Layer 5 of a small transformer language model trained on English Wikipedia (11 layers, counted from 0, width 128).
A neuron's activation on a vector x is SiLU(gate . x) times (in . x), where the dot is the dot product.

Input weights of the MLP neurons that the questions are about. A number n stands for (n - 500) times 0.0012.
n11 gate: 454,420,518,538,536,416,350,529,550,790,372,591,716,807,332,330,516,399,459,471,441,433,684,554,542,538,654,590,512,436,504,337,701,538,396,583,393,413,496,315,496,646,462,569,421,232,376,568,415,417,354,740,370,315,723,577,665,584,463,563,443,542,436,566,736,600,496,625,269,660,260,500,433,748,204,221,479,448,475,487,668,388,445,609,430,491,487,396,306,471,432,552,254,383,303,425,250,570,693,521,312,332,653,671,424,441,713,237,687,274,508,487,526,742,169,520,462,484,479,306,479,487,819,616,685,537,598,323
n60 gate: 202,578,554,461,405,535,643,489,457,589,694,324,435,720,717,371,720,605,425,512,523,434,504,381,438,678,346,327,665,623,702,729,458,692,408,548,500,577,662,399,489,476,504,828,298,530,210,484,516,443,478,508,427,467,550,481,208,380,508,369,763,566,595,504,747,476,683,429,496,477,577,324,322,637,603,500,512,719,600,540,357,581,379,446,352,196,457,648,416,393,541,641,666,535,341,193,727,460,350,287,283,535,589,516,667,473,457,428,558,396,584,484,335,602,578,566,469,325,396,393,484,612,425,449,429,546,576,541
n65 gate: 699,561,249,504,320,504,512,595,379,932,373,425,466,550,556,634,690,561,453,287,358,322,385,520,573,456,689,582,133,488,671,535,306,643,388,336,342,671,539,367,440,376,661,696,666,395,271,643,594,257,519,609,584,682,599,695,404,500,480,504,728,524,508,484,549,487,541,694,625,461,525,696,243,472,488,714,484,492,335,450,546,440,618,516,504,725,468,525,433,596,616,563,452,331,512,496,645,609,562,460,250,718,740,668,637,678,398,267,316,540,552,538,618,662,667,546,386,548,464,476,479,629,422,430,422,544,362,245
n88 gate: 492,459,252,500,539,357,367,512,561,626,544,755,363,479,402,462,619,512,500,532,553,610,189,512,488,642,446,441,428,379,731,626,675,562,508,596,428,508,714,227,199,512,460,450,455,677,346,586,496,404,371,573,511,483,596,654,324,419,298,710,207,362,744,409,508,711,623,434,712,552,669,225,520,416,477,413,318,705,589,267,617,488,602,508,448,723,264,487,528,665,613,454,496,545,715,479,633,479,620,427,707,419,212,598,467,394,599,285,822,378,368,647,601,536,311,401,492,504,327,392,583,642,696,554,571,685,504,430
n90 gate: 409,460,495,451,537,496,316,556,857,258,344,400,401,545,474,669,401,398,440,48,296,557,401,461,284,584,491,586,117,525,661,624,573,678,570,612,401,434,389,425,488,505,627,732,177,402,611,456,682,548,407,367,372,509,414,611,455,416,354,360,380,364,683,896,508,418,394,487,593,435,592,442,689,561,906,464,557,514,461,622,356,665,283,733,405,263,460,500,586,383,542,641,351,351,268,454,577,748,527,390,800,474,505,371,676,513,616,271,626,522,557,400,523,483,299,442,549,509,230,565,854,474,398,388,356,404,595,407
n97 gate: 352,547,669,548,300,872,457,415,587,547,546,447,647,496,528,798,693,698,446,406,575,516,605,641,425,649,572,531,652,421,364,160,377,603,570,507,592,337,554,382,478,778,633,524,548,439,359,504,391,255,356,476,641,603,218,408,309,587,404,453,726,543,588,519,574,459,647,436,670,388,361,528,575,283,418,496,414,569,563,439,520,379,567,524,454,443,457,350,515,566,624,537,473,755,485,533,512,385,504,441,584,559,672,529,303,540,775,403,371,362,527,443,414,581,683,278,583,500,531,213,448,586,618,183,806,566,689,530
n102 gate: 678,528,684,566,505,188,514,669,667,695,249,710,787,773,672,428,259,318,337,514,365,959,400,735,277,273,552,554,404,602,558,491,564,397,413,504,427,408,739,630,470,524,375,280,562,244,593,481,510,431,455,756,683,709,605,482,423,491,170,403,679,199,509,731,378,462,397,509,402,514,505,411,167,500,624,438,417,648,186,576,638,583,519,560,523,347,398,400,559,642,425,418,394,815,205,368,548,524,500,338,594,421,515,626,212,402,697,491,367,648,454,366,148,482,430,539,635,564,440,194,680,537,616,514,410,564,491,647
n218 gate: 711,96,552,598,487,553,360,651,649,504,555,492,485,429,444,404,543,520,610,604,346,528,689,444,351,601,672,496,703,427,453,426,366,679,456,405,535,417,590,440,247,471,460,205,572,613,669,541,295,584,698,589,470,475,512,609,492,440,375,412,487,343,504,563,368,771,184,438,496,528,731,467,211,571,485,451,476,363,360,248,541,512,565,633,402,371,564,600,559,456,689,375,292,291,575,653,434,424,558,657,553,605,559,29,448,747,594,693,592,480,361,429,575,354,312,564,415,377,604,413,615,251,403,360,339,420,657,465
n234 gate: 583,399,701,439,489,436,163,503,446,470,401,631,569,431,440,521,378,648,732,570,544,577,250,473,477,389,264,611,593,535,587,559,346,473,480,427,428,585,288,430,616,274,507,521,802,468,429,520,745,639,619,594,563,493,513,399,573,647,513,530,360,493,231,497,437,382,527,442,510,631,434,446,547,510,567,500,683,390,577,514,503,404,631,446,402,438,497,645,467,483,567,490,470,470,598,698,435,640,654,490,486,698,483,538,503,365,615,319,613,564,483,666,608,477,425,484,503,642,447,480,514,634,555,185,541,430,303,638
n247 gate: 364,269,474,209,517,289,432,568,508,318,575,571,526,592,569,680,433,224,567,335,561,415,430,584,557,488,595,414,300,302,605,563,480,598,280,607,698,420,587,759,727,517,484,575,509,398,636,427,719,488,539,715,553,89,421,708,604,419,433,476,390,698,442,808,561,328,602,364,472,500,588,712,536,516,488,479,596,334,303,612,483,592,488,363,413,375,714,579,615,344,430,676,387,419,765,453,591,487,661,407,631,609,462,302,613,447,586,710,656,565,344,659,441,334,439,527,659,524,520,405,582,528,391,574,240,388,816,531
n269 gate: 511,367,573,723,645,847,508,530,230,500,705,512,553,426,705,366,466,332,333,473,565,580,694,523,641,603,372,729,319,507,639,662,403,469,594,478,511,429,263,618,447,418,685,461,394,625,600,500,669,560,687,683,604,620,317,721,331,572,415,254,456,618,388,753,546,468,642,555,534,474,302,619,599,298,417,702,678,324,421,352,555,587,313,549,233,268,527,414,582,316,558,425,625,443,578,247,566,623,388,599,488,382,556,444,458,424,411,515,436,572,338,594,405,597,577,493,557,451,504,455,500,534,581,589,337,451,441,566
n11 in: 404,571,557,813,575,248,399,617,469,420,630,623,533,345,451,761,366,624,672,487,624,619,432,482,699,663,698,371,413,462,258,248,552,549,601,583,725,400,693,376,430,735,724,336,539,799,727,433,491,413,521,292,670,630,786,457,245,557,436,474,352,584,621,534,405,404,416,356,628,737,523,625,636,687,412,689,403,627,465,545,283,539,442,430,496,536,544,536,240,269,825,555,750,245,573,752,649,413,716,323,513,235,666,468,315,442,321,439,469,434,504,555,505,526,580,620,265,522,561,313,482,416,232,401,590,395,246,606
n60 in: 410,284,487,464,437,404,682,539,476,296,473,586,601,664,480,587,734,552,473,575,432,500,239,706,416,496,321,550,244,634,542,477,609,492,409,444,644,552,741,612,646,235,674,796,473,843,634,548,441,583,654,524,496,538,582,373,611,520,488,385,429,556,532,734,548,231,508,550,480,570,521,436,595,629,337,390,559,766,599,243,594,626,244,627,605,648,504,529,477,516,626,682,571,452,406,694,431,579,472,552,763,528,596,712,245,520,702,582,764,560,665,529,388,325,472,489,757,492,673,618,553,623,542,415,467,468,695,359
n65 in: 307,782,565,678,634,512,508,311,410,557,400,340,466,223,480,521,308,684,317,557,398,610,583,597,508,671,421,433,706,633,159,547,516,414,318,558,308,446,262,578,336,446,455,273,355,532,217,348,418,548,418,582,435,538,268,464,639,276,484,167,423,516,434,516,542,779,521,508,627,456,772,570,541,588,415,362,666,513,423,479,554,456,574,463,596,403,361,454,480,577,321,327,443,760,564,621,333,292,583,614,314,569,534,585,573,504,227,432,314,472,524,496,530,611,446,416,320,444,528,508,799,687,524,500,658,448,277,242
n88 in: 475,470,241,564,423,517,361,425,738,594,454,439,679,518,479,474,275,363,504,352,415,415,240,390,725,475,206,607,366,414,545,862,188,633,332,440,458,428,508,657,603,726,416,289,547,603,496,234,505,521,381,645,440,420,483,595,548,398,314,669,327,525,500,595,186,289,444,190,649,463,681,474,500,437,415,461,525,635,394,370,783,374,487,475,496,469,648,732,817,387,447,685,428,530,732,370,561,686,513,330,543,729,615,518,525,534,294,525,378,462,215,623,407,264,479,428,278,525,735,442,435,627,553,426,457,584,583,345
n90 in: 356,269,288,543,196,698,435,495,853,632,648,238,302,427,340,212,652,429,335,420,429,481,356,701,580,707,582,427,556,590,477,422,343,500,407,500,399,655,757,363,377,519,23,500,521,336,718,628,650,565,418,576,482,337,241,582,631,721,280,299,387,349,361,335,434,437,443,491,109,523,348,457,645,588,509,399,416,534,608,351,592,677,585,401,564,539,542,272,454,560,383,476,640,448,491,724,283,554,644,444,701,321,701,466,95,207,514,486,244,401,556,403,725,482,529,642,713,125,677,449,577,392,201,466,370,663,477,450
n97 in: 451,679,491,736,491,584,558,623,463,338,328,496,414,298,354,711,231,676,443,351,370,512,368,107,279,911,479,427,792,636,412,496,349,466,525,520,541,512,545,142,465,666,339,436,482,613,710,508,143,504,452,533,629,565,525,609,530,321,565,591,430,488,496,382,535,465,613,408,563,780,331,332,421,590,734,449,529,787,475,577,602,307,609,475,480,560,454,419,410,549,504,715,355,566,362,601,402,569,547,475,500,567,470,665,442,462,702,214,348,508,512,534,362,390,361,406,312,598,521,291,296,504,436,496,177,648,508,432
n102 in: 621,524,662,261,645,552,204,286,486,363,676,729,588,393,467,520,417,804,160,679,633,297,297,181,387,491,524,495,337,604,400,491,334,524,472,460,505,842,523,273,416,355,702,676,531,326,346,376,260,388,509,671,536,327,106,427,641,391,169,279,515,684,586,874,518,441,747,545,486,385,648,510,561,607,347,447,552,408,819,529,437,463,566,788,731,563,599,471,472,593,337,241,646,500,643,734,427,485,510,283,433,623,672,436,320,671,735,560,682,491,444,485,318,565,706,593,562,198,491,644,481,387,582,331,679,397,468,273
n218 in: 342,638,424,541,434,607,522,579,723,660,474,450,604,624,825,495,522,509,608,633,706,451,468,159,571,371,686,301,359,312,616,414,465,352,275,521,282,362,452,469,642,227,301,620,708,375,580,761,193,355,599,518,395,603,837,547,505,633,569,465,640,317,319,622,679,500,576,397,620,530,769,491,593,285,462,486,389,500,611,217,587,438,343,233,200,541,335,353,587,500,547,643,394,447,826,594,719,365,536,527,382,286,338,635,585,469,523,570,297,411,592,763,602,774,617,605,536,443,403,548,455,602,419,368,923,460,474,611
n234 in: 405,482,575,172,797,671,630,487,609,320,676,572,557,572,679,459,427,575,394,408,386,338,558,565,719,164,616,385,721,525,424,547,354,544,465,430,521,512,308,391,467,375,352,432,335,572,311,553,333,435,546,333,603,495,496,386,441,351,636,313,710,526,794,436,455,795,592,366,285,654,486,443,587,621,629,174,374,460,182,141,451,612,663,609,423,875,421,581,440,820,504,341,561,365,320,680,666,495,562,531,424,299,536,400,351,399,535,539,517,675,357,450,432,530,562,484,284,504,353,552,478,404,424,964,388,370,581,710
n247 in: 451,500,258,431,404,695,581,469,341,523,327,309,356,598,400,209,389,300,526,514,345,473,731,347,826,84,491,522,599,491,513,377,602,655,603,423,403,283,615,509,513,551,365,346,344,583,548,345,783,751,264,555,287,547,318,474,463,590,562,635,150,459,302,456,593,599,181,322,482,407,472,386,405,562,431,213,441,570,401,407,607,733,750,500,398,556,572,234,633,527,370,341,703,437,451,443,403,590,491,622,362,432,486,462,663,477,472,753,536,360,907,631,288,451,445,670,505,958,594,558,578,780,587,371,574,581,420,426
n269 in: 664,447,613,590,294,557,504,779,775,609,492,608,500,608,630,907,516,410,405,452,443,625,430,713,447,504,611,299,404,298,406,429,666,512,476,519,456,371,476,536,568,624,230,747,693,676,474,541,543,364,484,533,500,288,369,410,345,775,425,448,771,581,792,488,508,601,333,251,443,520,420,610,452,496,450,355,669,571,798,612,699,532,537,516,429,630,512,479,413,376,515,798,766,698,532,538,649,395,537,293,558,508,627,555,249,683,803,528,612,686,492,513,445,543,525,534,683,595,408,357,566,480,594,405,339,504,595,578

Each question shows a token from some text and the vector x that enters the MLP there. A number n stands for (n - 500) times 0.013.

" 33": 521,633,610,641,571,463,434,506,437,485,608,603,585,556,481,622,273,489,402,605,473,442,533,515,537,314,427,561,481,504,383,510,556,392,459,582,401,515,475,509,526,443,458,558,683,401,519,562,530,596,455,369,402,530,589,382,534,524,443,595,558,463,442,726,469,599,498,591,496,597,463,435,436,155,475,554,618,471,659,517,349,330,586,453,505,514,458,483,374,749,468,589,585,524,370,255,332,577,436,440,557,435,445,431,651,561,549,506,448,683,461,436,516,477,487,450,520,499,596,584,490,523,474,504,446,538,648,432
Which two neurons fire most, strongest first? n102, n90

" Art": 464,546,413,420,604,462,414,499,540,433,654,605,276,517,529,339,395,401,512,464,539,439,553,389,475,355,513,465,568,376,359,416,509,555,587,508,429,671,607,546,443,520,500,501,602,446,547,429,520,589,418,513,429,492,453,242,498,602,394,492,495,572,435,449,333,461,394,474,593,384,375,377,500,544,355,428,481,437,664,471,522,535,428,364,603,433,523,528,333,561,506,474,419,588,569,488,327,428,503,562,465,466,370,519,515,582,438,689,354,575,413,596,447,302,451,207,509,469,456,654,590,651,426,516,326,312,366,484
The neuron with the highest activation: n247

"|": 540,513,486,423,524,514,406,356,529,492,567,440,557,549,625,455,540,454,485,685,367,561,621,501,594,380,576,409,545,487,388,442,541,402,397,531,369,543,498,421,513,537,563,606,822,468,487,604,593,594,609,350,430,555,594,439,656,257,638,532,627,413,548,518,295,525,482,477,608,412,431,671,476,415,422,398,490,479,710,515,592,399,361,446,476,530,381,451,319,542,593,571,640,439,524,474,398,567,572,540,514,434,478,506,477,629,647,402,548,632,516,456,495,466,449,476,463,506,605,573,466,544,442,495,454,489,446,488
Which neuron fires most, and how strongly? n234, at about 1.4

" Born": 529,629,631,455,475,439,465,506,575,638,522,499,194,416,444,426,387,517,746,379,537,502,505,486,688,431,567,530,548,453,311,421,373,417,398,623,297,537,589,500,435,407,512,455,689,480,554,493,419,447,417,540,452,570,445,453,697,619,510,485,512,462,454,408,535,469,617,575,534,356,450,529,616,577,341,485,444,414,678,468,383,503,444,556,492,477,503,385,295,404,728,450,655,606,556,517,449,574,589,565,470,640,468,476,558,681,536,681,392,488,495,480,470,553,417,373,510,447,440,472,602,594,529,527,459,441,448,527
Which neuron fires most, and how strongly? n65, at about 1.7

" there": 497,635,481,583,510,472,462,439,673,389,606,471,352,579,562,509,446,532,667,514,597,433,435,386,443,408,347,404,580,516,373,651,384,347,509,532,475,491,507,449,549,507,527,547,634,507,516,404,453,550,703,409,424,480,531,345,498,413,542,462,571,341,476,675,628,437,649,576,409,671,446,368,498,381,442,509,501,457,438,407,573,438,338,397,475,383,579,423,373,621,562,580,604,391,560,441,329,555,556,411,492,586,304,469,582,477,561,490,449,524,660,478,504,679,480,215,422,443,598,680,495,588,313,462,607,491,433,464
The three highest activations, in order: n60, n269, n247

"68": 566,465,494,486,681,479,462,592,553,493,543,565,511,450,370,481,295,478,374,440,532,545,454,477,682,337,294,576,575,312,354,383,528,472,532,543,229,712,568,408,561,457,636,561,668,402,481,513,501,670,769,365,351,676,515,434,509,460,525,578,564,535,437,661,433,592,569,621,489,455,395,528,461,424,429,511,475,477,603,555,536,353,505,385,467,402,570,480,380,599,668,506,481,475,403,497,356,530,468,417,532,547,336,568,455,536,509,592,359,505,536,427,422,349,564,437,491,473,436,496,490,496,418,613,394,499,433,534
Which two neurons fire most, strongest first? n102, n234

"ian": 373,521,386,623,575,411,334,543,566,446,551,585,469,498,597,425,395,423,437,462,486,500,493,440,549,392,341,494,525,393,307,371,489,490,488,628,416,725,519,430,544,366,673,535,590,447,475,534,502,445,382,549,389,606,580,199,563,577,401,531,551,511,386,395,413,573,513,518,601,395,403,603,530,586,368,396,513,612,561,407,493,356,576,315,470,508,408,531,597,452,696,527,618,472,623,443,404,468,406,523,444,558,611,425,454,467,368,699,382,462,613,416,567,545,461,448,560,526,559,626,771,556,548,670,410,435,513,443
Which neuron fires most, and how strongly? n97, at about 1

"ular": 443,668,540,435,585,407,374,491,559,543,596,427,377,381,619,437,340,368,497,421,501,551,495,605,548,343,470,365,451,479,383,455,499,512,539,535,439,501,492,440,466,523,606,564,637,429,303,500,501,669,507,419,499,473,481,450,611,445,431,523,484,400,467,575,260,482,430,475,524,338,350,435,521,516,399,416,456,490,611,390,507,320,627,644,366,489,465,433,557,554,667,316,666,462,426,486,397,440,438,504,431,523,495,511,551,611,339,592,478,583,572,597,529,576,663,392,321,500,499,584,811,607,291,543,423,380,497,375
The neuron with the highest activation: n65

"disc": 451,700,594,576,524,569,571,479,494,558,484,530,329,596,576,458,651,545,588,524,442,248,415,538,366,525,391,608,593,543,335,624,457,593,626,693,296,384,505,358,413,460,548,511,441,320,368,545,545,665,493,545,402,452,572,438,606,471,522,483,399,469,546,566,270,450,611,497,478,269,422,411,523,353,493,392,419,357,604,461,510,485,488,287,442,383,550,436,452,488,394,406,574,608,494,641,454,390,422,504,424,466,424,357,440,562,520,630,460,564,552,543,422,422,320,386,541,543,502,514,470,560,406,593,389,466,402,474
Which neuron fires most, and how strongly? n11, at about 1.5

" Ref": 485,629,320,501,636,560,422,384,502,474,486,571,242,633,375,532,639,434,546,605,519,400,628,490,529,385,564,472,544,387,412,632,490,335,575,729,425,434,493,512,504,428,579,597,491,401,615,508,461,565,348,507,420,625,543,493,429,530,492,548,467,544,332,550,345,486,505,455,469,360,460,532,374,457,477,605,467,468,739,461,564,497,587,456,545,389,587,425,275,481,544,489,436,498,369,534,548,637,501,418,482,489,545,356,487,578,633,616,503,508,552,572,596,568,561,450,454,317,509,645,524,587,375,620,312,424,507,292
The neuron with the highest activation: n90

" 2017": 523,433,444,496,515,493,511,486,495,591,537,514,484,570,548,492,272,410,436,578,460,453,593,521,588,402,256,642,583,544,362,463,555,464,627,700,455,622,575,452,518,456,560,393,561,573,572,545,555,581,614,485,366,509,460,511,495,379,484,570,547,473,373,609,301,541,622,523,318,320,520,556,428,351,382,494,498,378,673,569,385,352,487,399,500,546,480,522,201,695,594,473,543,475,443,437,476,521,571,357,580,579,387,360,495,667,504,524,306,575,515,341,516,486,427,408,643,503,601,471,313,673,469,490,424,460,407,385
The neuron with the highest activation: n102

".": 561,570,704,500,575,504,460,311,472,507,523,458,536,362,535,403,573,347,498,581,524,436,479,586,355,499,533,545,375,406,476,516,415,554,455,655,440,719,623,492,581,520,378,527,572,491,481,484,507,665,470,537,370,693,451,440,482,502,603,488,510,482,576,738,536,566,473,503,526,466,290,406,501,309,545,447,434,406,641,634,576,448,376,378,488,374,484,461,374,335,677,570,646,402,572,526,362,404,518,455,404,620,516,428,498,436,563,460,454,587,455,485,419,351,617,690,448,651,625,431,538,536,313,548,429,421,428,375
The neuron with the highest activation: n269

" an": 422,480,604,496,516,377,488,564,630,514,601,522,388,510,413,432,553,441,622,569,495,422,611,546,523,646,588,549,390,306,375,568,579,540,495,627,359,363,545,436,420,543,602,592,743,501,498,542,510,602,354,465,548,534,524,633,464,358,546,598,518,565,533,553,447,488,553,426,525,528,367,505,500,476,491,538,504,446,503,582,526,103,400,567,503,563,493,474,291,649,611,484,472,610,499,434,479,490,646,496,462,634,529,567,359,421,565,579,439,500,375,462,458,502,543,296,395,377,559,558,401,515,491,582,414,369,392,384
Which two neurons fire most, strongest first? n11, n97

" Kl": 484,637,545,466,546,594,504,495,502,412,629,580,185,599,423,481,423,419,610,493,423,488,486,467,552,656,524,796,609,385,351,512,361,540,549,571,360,581,453,348,410,475,636,563,570,404,511,533,438,576,444,488,480,550,411,274,544,600,584,525,463,583,371,371,325,591,538,572,511,522,426,470,584,544,613,439,687,535,535,430,546,408,403,500,553,388,377,470,418,474,529,626,400,425,430,514,444,482,451,536,465,647,363,443,438,557,420,654,295,613,687,516,446,422,672,438,579,482,589,605,517,679,496,552,518,371,392,347
The neuron with the highest activation: n218

" a": 442,480,537,526,482,522,472,586,575,529,570,462,435,364,540,365,482,463,527,536,529,469,588,554,476,579,480,634,466,239,436,568,534,539,514,703,353,377,655,509,413,524,731,596,688,548,503,549,464,590,407,454,547,503,504,467,543,567,587,559,551,428,469,538,457,533,545,443,546,576,367,391,459,501,458,373,583,397,587,601,577,151,389,521,501,489,480,486,449,561,615,382,447,584,512,280,513,470,610,445,396,586,554,478,471,556,442,413,494,565,409,554,454,454,535,222,367,429,601,613,283,473,514,614,504,377,371,415
The neuron with the highest activation: n97

" Ka": 419,549,502,505,651,488,592,510,466,423,644,598,258,647,507,406,415,422,573,500,401,567,503,546,595,477,377,703,421,421,251,509,575,443,481,546,479,645,601,370,402,531,565,499,641,610,566,588,446,683,572,606,488,601,511,266,549,500,375,463,481,538,500,435,386,443,534,582,567,470,291,527,511,539,480,354,627,538,446,493,529,440,325,596,572,437,427,493,311,507,511,655,511,364,496,432,431,487,461,502,500,674,381,472,509,461,410,706,405,629,574,482,549,494,500,383,653,410,570,695,391,579,504,437,528,327,428,474
The neuron with the highest activation: n218

" Free": 450,635,444,562,504,391,484,554,531,546,476,557,346,525,460,417,450,436,495,461,468,456,395,669,478,455,546,409,476,632,264,396,437,447,367,507,400,576,572,408,613,375,548,577,644,572,493,508,564,663,362,539,299,502,469,423,543,381,445,732,473,513,374,417,367,584,510,463,525,487,333,518,350,310,472,564,436,590,644,570,474,429,430,573,481,382,542,411,286,588,596,510,628,510,485,379,287,464,533,539,505,377,518,425,490,538,596,648,363,554,375,564,623,507,448,457,434,386,447,631,616,703,579,569,586,532,500,353
The neuron with the highest activation: n65

" Africa": 468,492,353,385,548,456,268,609,639,418,557,503,373,615,432,490,314,355,461,447,500,307,561,484,614,439,396,466,499,627,377,515,616,546,603,439,432,649,461,520,610,514,635,461,681,585,486,542,505,589,585,524,463,599,521,225,563,461,500,520,657,473,424,371,329,565,503,651,513,397,432,416,573,528,352,473,529,544,477,533,439,387,428,280,446,336,449,463,311,559,691,516,587,523,546,588,444,420,525,525,591,590,351,382,502,586,547,584,377,525,578,456,514,454,569,417,499,523,557,571,589,675,371,552,493,505,408,469
The three highest activations, in order: n97, n269, n102

"British": 538,592,537,461,571,416,300,558,592,434,657,536,444,563,447,355,319,365,453,443,566,374,594,565,466,472,470,407,482,481,271,442,550,581,470,581,458,484,459,536,352,435,625,501,694,369,501,501,537,515,415,515,249,519,562,398,484,463,468,586,536,470,426,436,259,444,636,657,603,286,335,449,536,500,296,410,450,580,620,497,368,381,486,417,443,450,485,491,378,543,683,433,627,437,514,456,363,462,572,553,472,499,406,427,370,545,488,489,352,616,486,505,542,453,535,370,488,394,425,581,527,670,461,548,575,366,442,421
Which neuron fires most, and how strongly? n11, at about 1.7

",": 434,503,602,395,593,573,535,506,574,490,505,507,621,538,629,422,423,430,608,429,519,430,523,659,501,567,570,499,500,321,412,396,561,466,494,587,417,905,589,519,562,377,494,538,747,445,477,556,528,795,636,523,313,644,442,556,467,569,548,488,478,561,552,554,426,472,445,480,464,599,429,530,458,475,501,356,451,495,610,443,575,408,384,433,509,380,499,422,380,544,509,598,629,370,557,426,510,445,584,536,427,686,355,422,480,609,478,478,531,653,546,440,378,473,437,445,526,517,585,557,516,451,426,462,416,452,480,359
Which neuron fires most, and how strongly? n218, at about 1.4

" were": 519,556,500,467,524,625,446,433,581,535,684,470,645,408,495,384,442,466,629,515,544,502,671,537,456,563,484,484,675,269,581,578,462,524,432,614,456,424,524,431,399,537,636,569,725,524,520,428,416,470,363,390,568,522,481,427,516,608,443,520,447,521,485,520,488,479,478,437,625,598,410,339,362,407,405,563,413,517,692,374,368,279,156,394,631,428,557,355,389,534,693,616,466,398,488,425,354,475,625,611,562,496,499,494,547,467,550,420,473,622,416,508,467,595,457,420,458,423,575,475,515,436,445,574,524,494,408,493
The three highest activations, in order: n11, n97, n218

" 1887": 505,462,519,496,571,466,521,572,542,473,495,592,502,415,519,435,279,403,337,523,553,578,526,476,556,432,392,494,541,240,430,469,570,395,552,651,554,622,546,492,408,511,622,450,675,376,519,527,534,509,796,355,411,586,502,494,495,451,563,488,471,515,452,553,412,465,567,687,457,313,376,390,545,398,292,585,516,418,610,536,461,433,441,344,442,419,608,460,281,655,569,639,579,395,524,461,376,617,547,368,585,538,322,452,580,617,572,571,233,514,663,421,427,471,524,391,520,492,541,433,387,537,296,548,407,404,465,502
Which neuron fires most, and how strongly? n65, at about 0.69

"=": 487,577,434,583,572,517,243,460,458,515,530,536,476,497,497,465,459,468,559,590,302,485,435,564,440,483,569,550,428,419,394,500,493,403,495,489,390,506,419,316,648,468,490,526,697,363,482,518,431,581,550,428,409,405,333,429,514,351,589,540,511,484,526,545,444,481,408,557,447,288,535,600,511,423,396,362,412,395,539,488,551,233,338,348,625,409,520,395,501,635,596,491,610,489,522,446,476,460,531,525,534,412,457,430,492,629,523,209,331,587,567,478,434,452,461,534,608,513,525,385,594,460,260,555,413,462,497,291
Which two neurons fire most, strongest first? n65, n90

" until": 563,540,532,451,514,530,456,438,552,377,453,623,541,474,636,466,486,545,553,472,444,460,572,573,469,504,543,445,569,453,568,450,408,400,441,580,519,764,555,384,539,455,537,552,700,537,576,534,464,587,571,455,485,571,527,525,513,642,484,669,582,428,330,455,389,443,551,481,346,440,427,434,506,360,617,416,470,490,545,483,437,387,234,528,499,503,513,351,356,527,563,596,626,420,565,360,514,462,617,442,552,753,249,471,530,495,511,406,542,515,377,351,428,518,433,348,289,595,578,472,516,525,446,616,487,400,576,248
The neuron with the highest activation: n247

"ion": 434,447,475,402,553,433,273,591,635,523,572,502,555,523,488,529,427,467,515,430,460,621,463,397,655,284,465,408,515,428,372,531,510,612,576,542,429,655,531,509,565,528,649,507,743,420,463,350,554,662,562,549,532,580,540,338,471,351,595,488,570,473,393,475,427,529,564,502,433,321,490,433,666,481,399,484,588,523,651,495,590,342,371,355,513,387,613,335,423,520,581,559,579,525,526,443,361,472,347,497,439,525,455,510,623,521,482,565,540,486,594,580,518,370,481,366,379,576,513,610,765,630,536,637,472,522,501,385
The neuron with the highest activation: n247

"'": 525,451,352,519,607,463,361,613,447,660,495,494,264,581,381,519,499,446,461,536,576,440,432,561,450,424,429,555,521,531,505,505,413,539,442,761,335,667,574,450,475,362,577,477,655,543,500,424,485,547,560,361,415,531,365,521,409,204,493,518,573,473,554,557,647,526,542,637,542,496,406,501,572,565,421,482,341,511,577,379,414,359,501,354,511,430,552,330,611,501,486,510,556,303,545,357,447,502,509,438,500,493,418,560,416,526,361,476,237,594,477,317,461,408,456,305,512,461,603,584,600,607,586,611,520,477,402,423
Which two neurons fire most, strongest first? n65, n88

" Un": 486,507,438,482,644,419,498,443,486,461,521,519,283,593,609,512,564,435,592,620,346,407,448,563,489,528,465,448,656,484,323,468,549,427,505,588,419,424,509,427,620,462,702,440,589,509,453,484,529,585,417,503,579,431,480,416,487,404,594,648,407,468,530,548,341,507,516,228,534,496,377,411,403,338,558,341,539,529,779,426,414,501,412,497,624,443,490,466,316,448,718,501,475,538,529,448,296,470,499,469,450,624,383,502,361,585,576,715,373,534,396,427,480,478,459,428,616,542,626,730,553,626,562,477,549,311,521,339
Which neuron fires most, and how strongly? n90, at about 0.5

" Trans": 553,530,434,612,445,525,551,548,568,384,538,492,318,514,568,469,431,407,583,525,459,454,518,570,391,172,461,589,559,396,275,553,517,586,630,599,427,520,542,376,545,421,675,526,576,514,491,481,520,549,623,519,411,519,653,412,480,446,623,636,377,399,493,394,368,620,685,513,478,497,429,518,445,363,580,401,591,562,699,522,422,422,377,618,615,442,517,421,239,500,463,487,603,602,364,455,428,458,360,475,547,634,451,391,420,415,590,645,354,569,385,504,483,626,588,472,629,424,523,608,487,660,503,572,452,334,527,381
Which two neurons fire most, strongest first? n88, n218

"agu": 425,435,441,662,517,575,401,499,525,517,534,531,273,487,647,640,356,442,535,677,701,361,490,593,633,481,171,452,361,525,430,680,509,602,471,414,389,670,531,440,290,435,525,447,654,403,554,489,448,558,472,506,505,627,473,345,501,583,452,650,644,489,388,421,510,602,399,528,398,344,430,453,532,465,516,574,497,483,484,551,409,412,519,410,543,354,370,474,384,496,624,505,626,518,413,487,415,513,248,557,538,522,479,469,461,378,457,719,480,536,515,408,469,549,493,411,519,481,583,488,583,506,465,593,514,432,427,489
Which neuron fires most, and how strongly? n97, at about 0.81

" Mad": 401,558,431,505,615,460,426,412,505,491,695,556,275,532,514,550,428,416,617,590,403,533,427,653,594,480,537,525,393,421,283,448,536,478,429,599,421,514,479,459,475,453,669,536,601,412,711,563,515,384,304,555,517,576,595,309,539,453,460,623,460,488,427,474,408,419,627,597,623,414,401,433,492,380,413,365,461,517,487,385,430,524,441,565,482,422,423,526,388,496,667,674,558,475,386,603,406,538,546,626,505,558,406,482,550,540,373,704,385,557,502,479,446,531,508,370,457,389,441,720,427,691,599,562,508,371,286,493
The neuron with the highest activation: n97

"-": 459,552,610,403,573,507,480,407,463,335,703,510,404,475,498,543,480,352,476,630,536,426,511,558,543,498,526,399,484,454,382,562,666,385,439,817,375,601,620,458,546,468,457,634,743,427,571,449,508,533,449,393,476,684,556,480,552,493,537,449,450,456,392,564,417,411,523,339,479,509,411,603,359,491,426,518,480,565,620,532,447,380,422,612,636,374,481,535,375,575,714,571,605,400,467,412,505,583,601,393,496,409,555,409,442,781,548,413,475,501,505,468,456,477,420,544,583,516,582,560,645,474,553,506,561,431,524,358
Which neuron fires most, and how strongly? n11, at about 2.2

" MF": 521,575,572,437,590,556,583,551,470,403,534,524,368,602,388,574,512,228,480,572,512,466,597,503,531,514,570,496,505,502,449,608,445,443,477,692,221,321,416,554,530,393,415,543,650,389,563,553,482,449,532,555,437,609,552,425,512,566,465,555,652,504,390,369,398,455,655,609,630,476,484,526,560,296,473,525,539,354,631,497,423,390,499,422,479,448,521,420,314,654,523,435,595,414,446,302,342,572,516,434,444,580,418,420,606,629,432,519,496,625,603,554,507,430,504,580,355,318,535,395,632,527,278,424,500,487,464,446
The neuron with the highest activation: n65